Layer 6 of a small transformer language model trained on English Wikipedia (15 layers, counted from 0, width 64). Numbers have three digits each and are written without spaces.
A neuron's activation on a vector x is GELU(weights . x + bias), where the dot is the dot product.

Input weights of the MLP neurons that the questions are about. A number n stands for (n - 500) times 0.003.
n1 (bias 0.008): 344462409528574412515544421797585298520334326361350504551517459679284165743394596633397676408431390546470395544490352385597412547446461420500549429545706575413355388238436554617360427544554616
n3 (bias -0.016): 385491619536352540380691445316425560484685394172494541283512414603529585652514458657681474642616743599533348557596442596585542558422541516406428195638458681513526647521744517533331508662512446
n4 (bias -0.023): 758652688212634454829556513354315566536556283414368554554280368553526662607443208587271449472743581557412617419854585466415496618538885441409467605337643886460517555553531630520562510604538580
n5 (bias 0.004): 269521569664526570364648319503581421756466292533477524722241605574205410720309408658760652578309488463437273508594327685423301296642515463465194457272564408738614674465394235522619475672622519
n6 (bias -0.021): 668517630415451565362358558589761361441624662475523329506599463251717613669763498703566708101394584445486394755496535597556609778477175441491610350683584844814214414558601491741669485561291399
n8 (bias -0.013): 494647543426704444526491469555321387431679584481404540505535267534339555693667196388414648521565231394434251569591433379575494589409438308738388201519679595637509561609441240584714549721596610
n9 (bias -0.004): 437756587340530524595424285417651370420422349500504396611510473342453665615220424269463481821637506399382720557599462665527379358424318803730550376332449593662636419316424668506788455400314458
n11 (bias -0.005): 434707209459564328669323863277820358586655472353590524749228492331278465540224482897475490255488891445483497046464495392436680531322511394536195396372466458557576674157373661475160502367601599
n24 (bias 0.002): 620487622545491409420741669567678509646475395208406450546347408343476416677536618592671750536415696440480350433583602566375544717480433331508476575552565567490342712395320293581409504287621486
n26 (bias -0.013): 362838457222536513631228553481676439589915329550677629496235323526450519405594132434375121693744445322398549635543673446108381688172473490716795151568549595432396372532391692637364353721517680
n35 (bias -0.003): 638561739617574339632285181512395189608529551531543664399454337553616393265278414345365496394576579368536510291459640510309472445387537454395212339258444331652480477301438420396349243627555140
n36 (bias 0.021): 400435441420683333507499426481501428554454427457506490480361465579575367349685476365614514545471532290382508418494269354558510503566489385617683389568460490479531539476580576604530574589536412
n37 (bias 0.029): 608750655441397374525630448297577611698589571320455704727654772495659254631492458521550750443597358506608635666291621375582604587564402606555625607534538644625387615661575436464544288755429570
n45 (bias -0.017): 483508724404554286397548426359398606389497259538469498607412476368287671258262552557412435565841400414388500527653527476413470343219591539716241599491369514523780465549658393405584523392336577
n53 (bias 0.003): 499469483527574607338616467709610432596524566526416585494386615297602598586652524599218677485448594230474435389713469703653514591530500412442487702612463623464490419395484479337307347361574745
n60 (bias -0.005): 652688583568437556459233574635609571410550332586663661472297384659584601602384365476315377336307685360101527381546666413407084546304597611736371496401715390443496558656195654522594228396338399
n64 (bias -0.006): 258335697448483208326564589542297411327549398498686660591449429406355445526745388255544591534544448768548519551565616603667513455519540298711572259494955430546474513594382828396487117918594471
n88 (bias 0.009): 296475545286618572600382226445473433595467641552375570715507334330507383425450605481498766579510609481529406544440501772433486542268419447576273480529761399347327282245433568802326461330544394
n89 (bias 0.007): 428573544594448519546333394502512497658566574275653639469837373643447483148662411244487430569722454619357662202444459365465620515452558639467199293589502482479886393294608687625356124406256595
n90 (bias 0.009): 391861522383448392484756519708682606697539582844332567391477528504401289460648750610392526397503596431455287517532253571625397191329440154342545495571587720482568508218519467518335430205342411
n91 (bias 0.017): 600559484535526561477432815566708504508503357457456518500640509489470494645653374388545442442743678547496590659525496550585563537413634395387503675550548436469647404549410661548548389498483596
n93 (bias -0.015): 188504523573544445617543691301634533450595394795454543170450187313537517546369660592567495372295583719463332633457458662581383501300471597556562314562781465201646413505324434341666393500415478
n95 (bias -0.002): 572333621394545623651624428412496669473148325536481370566607641395406633429632617672404512317563142669327529289582632674356669520393783483440427461641604441368248478454267627601489529458720593
n96 (bias -0.005): 316754584682476623437398391542409334470322486257492668459341369629552461763683447517428450428502397712403373254582820455530580411408305218368540255563339453511870698387408522620381466353452469
n103 (bias 0.013): 667558667584459649525436395596615730597299458281411676504473565420430376386627794584575673197445212524481248278636510454598554478435464597399210504600530704532711511655445503483577622624441611
n106 (bias 0.019): 370691394394575674444583605583394373483249320183399505669502722500554422691315491687552656549541605626291455695610539447419560720344440498500601457619371365600712527634652399157680520596480363
n108 (bias -0.005): 544375895290479534732716489590317615493552376573479549432334388384615497514524664735604336622864220450455408667469658758911324365298518234643360445620556590456537632300275575556404316482480452
n111 (bias 0.009): 654533760487558515555734505613561501491338498473544607615450887375396432552388378457466480575576503428391394476596576313511578548419315564398470637680576491435531438474427469621356353468372277
n121 (bias 0.001): 425558540567565417677555747416495419478279243754551517602563339452582607644516373360423398417455474582379522399736494691560570415126380455665401403466728597630535396389530391441779460577435631
n123 (bias 0.002): 505554566384627510506629448430434515460382371365431499440516530280600575626246622632214626591352430482537529504610284398481458409319493647414777627635528417686291430608538602312748630484607558
n126 (bias 0.002): 504484745347522434429561593461421596339389662455630530480507633508422396418310595400534729351466448600266683435487652533349278649420589649463472434573454744467507503443499460717340593664609382
n127 (bias -0.010): 350021760347549459966508511542194653490394553620450576385436527303463517484590361794158783447745629549507445712330509680475475814315557605663576436201567287417379219300231614714886621753432386

Each question shows a token from some text and the vector x that enters the MLP there. A number n stands for (n - 500) times 0.0075.

"ans": 565456420637349510586261391718402397473536502641572475538595614613528522415148554336473340511552539679650402513442320585512588646606374249614547678712615607347644584459539463698566735419646573
Which neuron fires most, and how strongly? n1, at about 1.8

" •": 561390265560232483527280390561530476539668447505576590382487621563562521513185599349495218399490620577532339443438384720459616551680431316656599717654580553352618614613562443691574612589613586
Which three neurons fire most, strongest first? n93, n3, n91

" make": 652431489469335458671311384565414390570490433638495565374656613523460501427238641309395310567494593671646437476401469684603534614688307316689574601674591564390656707533401421709539756523533680
Which two neurons fire most, strongest first? n108, n93

"-": 535379368474165443490323452623413561576547453526592485461554603499552553384193553423412246543472615580501505412488433654340519638682328266775634606688576519388543613607389345685631667594505575
Which neuron fires most, and how strongly? n26, at about 2.7

" fe": 550388532478314467542297389692321353446681496491508472409570704418616499319291564316447238514554685733567328425559442475498579490674404374642472631694572507453612603527362264567535736480393722
Which two neurons fire most, strongest first? n45, n89

"am": 431396452493330455526344435791373401414623559606562324490505622605552550489186478294524299439471649643586354329418425576433596673733399334644520794643646587430545660514404477605521656487663605
Which three neurons fire most, strongest first? n1, n24, n11

" inc": 515492472462240546426353368571290504432721573400600487465635641608510456417320579310364327386527588615595517338376471533456624401624322282659580767620620525461548620611328341508671758571633736
Which neuron fires most, and how strongly? n37, at about 1.1

" direct": 499460440497310418465343417571449503413527460574505514402709596525489490456266599414448337371575677606624424371291493650505655596713293255676611669542575639329667763527400352604627788490601696
Which of these neurons fires most? n96

"d": 508443318510301484570340495867394417447636508576582387417676602707616549446231527387488322405477558585558439420444506572428545612814390311591531711739548484393600616551438358659546714556624478
Which of these neurons fires most? n1

" Sy": 572380301523127387450396432579402536454638461614554423376551574687564570490233573305433355484545743650673437267538449588451660621619366434499554703667588511372598584593418418766624651495562577
Which two neurons fire most, strongest first? n3, n91

" eng": 455468428569283418527372464705307483429654388520521373368646539441547507433233618349502219459632665616578397457372460595408641542720462356645603717627614592459671563525374268660547777467451673
Which of these neurons fires most? n45

" D": 509415317523302485627448427715464505475615418514557543463543609549545474430179517255397324386535629651566524403388473643455512569715386360669625717793582422474624632698383371657665625484604552
Which two neurons fire most, strongest first? n60, n91

" was": 478496429613242372621360326705445384537478397592564476471581564555578586386155511333412342442548514676577580511402405601546628505605355263652708778593628629436587551558401363702560734438531624
Which of these neurons fires most? n121

" species": 550413348604212412521297313634422389486554512538520381357671644453557629381169590234544261467532650686588375425409326528491509629592404315570559631640634517343609521482428417616487694438521591
Which of these neurons fires most? n89

"aced": 538517399338265452655326392612436496525550497645626547464581579528444605475240633360523336480536567617770459461513406657613594592715361151635411638645507633341562756557439456670509748525599611
Which neuron fires most, and how strongly? n108, at about 2.8

"\n": 530372453427200453540391290650418368549478475538584505496622614651537563347215632376422285388519656637595495450460378707422682475699470300735636539697615565450647514564416442643598504643644611
Which neuron fires most, and how strongly? n64, at about 2.8

" ": 552378433538307426536346346692394520529590581411644449514531607512566560467213585309350276482448655602650456426318399654502687479664491276561652738661736520413570647639378450576665621524593667
Which of these neurons fires most? n64

" equ": 535384537443360556553323401603314498423710512416455520465637606454555511428202610298430327378521576621525340402375483469398604419692321296599637730593553524402715735591391370641643714474629703
Which of these neurons fires most? n96

"ampion": 479452408592291535536466419641413550482597450529721413424515525555436533423249545326492229442455574635681281437361366622476624703744335300588547668595595629414729611574448326741451726535621625
Which of these neurons fires most? n5

"ver": 528425471572184391563406525632304543463628517522651383448778567496559502410274513412447357502550666669605518465501349575477543558696278259697538625606661642486615652537399403624620772559670689
Which neuron fires most, and how strongly? n8, at about 1.1

"fore": 541471455537245453531373333569395441510509456612689497582602556636567556292176482346483247450462628616660464431395490654596575579588230336601571603657558698405570546584396352742586732543642614
Which of these neurons fires most? n121

"re": 565413404548240474542318388618495485388600460620589559542644618512557607365211467278406346472506682551577475451542390529524571590770264384660628644716526439467706556548368477683589758542655571
Which two neurons fire most, strongest first? n9, n36

" of": 649429391449171420493380316626382382510586557487593511470608624642560584444100635460464309459516638593498466436411520617627643639668377271611531589600496590386643654611378519576669732424581552
Which neuron fires most, and how strongly? n96, at about 0.43

" |": 490345369464319419614361318640412476558468479529538520471621667637698643400220566365457317523535607513592490391549296669592611552765399259709631740678583494334614622608429367619579581502570571
Which of these neurons fires most? n36

" into": 639463421449198411533359373550413430525521476569460486544626580606572604381102614368450351437489614562600462432383511718541594599647378270670569571628472613330623634599385418708564751408584658
Which three neurons fire most, strongest first? n88, n45, n126

" b": 614439454407172438553350425755350484514607416521494516381526636577566479426212509401462287472580724648563461366525394599482598577753485385605560634717637524315607684559446345606572728486438660
Which of these neurons fires most? n4

" V": 494464448495317526604393372644410515411668507412468479510476603660551557397173538291459299355518694648573426419433470626406552561700367401666576741777543511465687637714525341644642579526637535
Which of these neurons fires most? n106

"ol": 470500456442235465527310425567319528407644674633574424511598592488563548451277539438499354433542595664706452369533377591432651674704307275615525732622630578491656741650390431628505695623699575
Which three neurons fire most, strongest first? n8, n6, n64

" October": 434415435582212505455438363681447423459580490476657434546589590669591548395208548314507382363520760585720387375388437726520592649702365333671578677561537674466537623649402277540628612549559656
Which of these neurons fires most? n6

"e": 624402395519273495574306390620418408421613590606509412518653636501586558428157560371492267515497557588654359428575404580543653636663424334804566592660600554389660576416425480760576741515560605
Which three neurons fire most, strongest first? n88, n9, n8

"per": 439418432575327507525383441672434488436678540658692483549674648549585571344184560388417336438513533633633373412375530605453620634669322326617559696656609398409636630599307474652593756455704609
Which of these neurons fires most? n95

"|": 473408442529277414604415321700476398634521493433553539500506646628663519355177572398459226471413698561597394401492360683479625647670423280665614657600634601409551538624407353610598664657603626
Which three neurons fire most, strongest first? n36, n5, n1

" -": 563324295564260413582370342643480500629560516537602484481631663504599612417137627430395290512446642547559466428416420698437684493626450354617545694691521558335571504630360354690632680531598599
Which neuron fires most, and how strongly? n95, at about 0.28

"===": 592455379419146449595306340606444402642619448631604461406520560634648510317228571325486270477529574580658529394473405714441668540686389311618622643657597502449691535498403378608518658522495536
Which neuron fires most, and how strongly? n35, at about 2.1

"ted": 531517363571270445625329425668447466526591517593552464496671602530541432385176647446493292459589645603543421513373472688522564568688312278615451680672570621376644685542368482674599819459605524
Which of these neurons fires most? n90

"t": 428297378479361405489394362670436479426567483527620427482708711502629547353183736394405314465602633582589544395465493698440632568716435422541556737704544468417502594551360447675715719496587593
Which of these neurons fires most? n95

"6,": 550428377606299480732334323640380445546664523458641512492683597682672526412154542390459250365442567614691465426551427628523645495595321363666558638610580692339494656494422365620591615504661625
Which two neurons fire most, strongest first? n35, n121

" eventually": 522513432655300407569373353728384358531527496535564436488687550536648517448190496374472306408502600614647413453399448582548551450639253377648705774600566671328581633531336382647529765460579692
Which of these neurons fires most? n1

" an": 555387496525249411647403345579457571547398420553505544385573648486562630403189555341393338464498624667547502385369530592501666651635361192580630621645607442315602694643355412686566759444590565
Which three neurons fire most, strongest first? n95, n127, n96

" third": 494459480504214494519422401658458412489503509467669474440680786488520407421227478309397325394492630630682452346278499627502581715683345420688591663579578527307621733544417364617557632471507696
Which of these neurons fires most? n37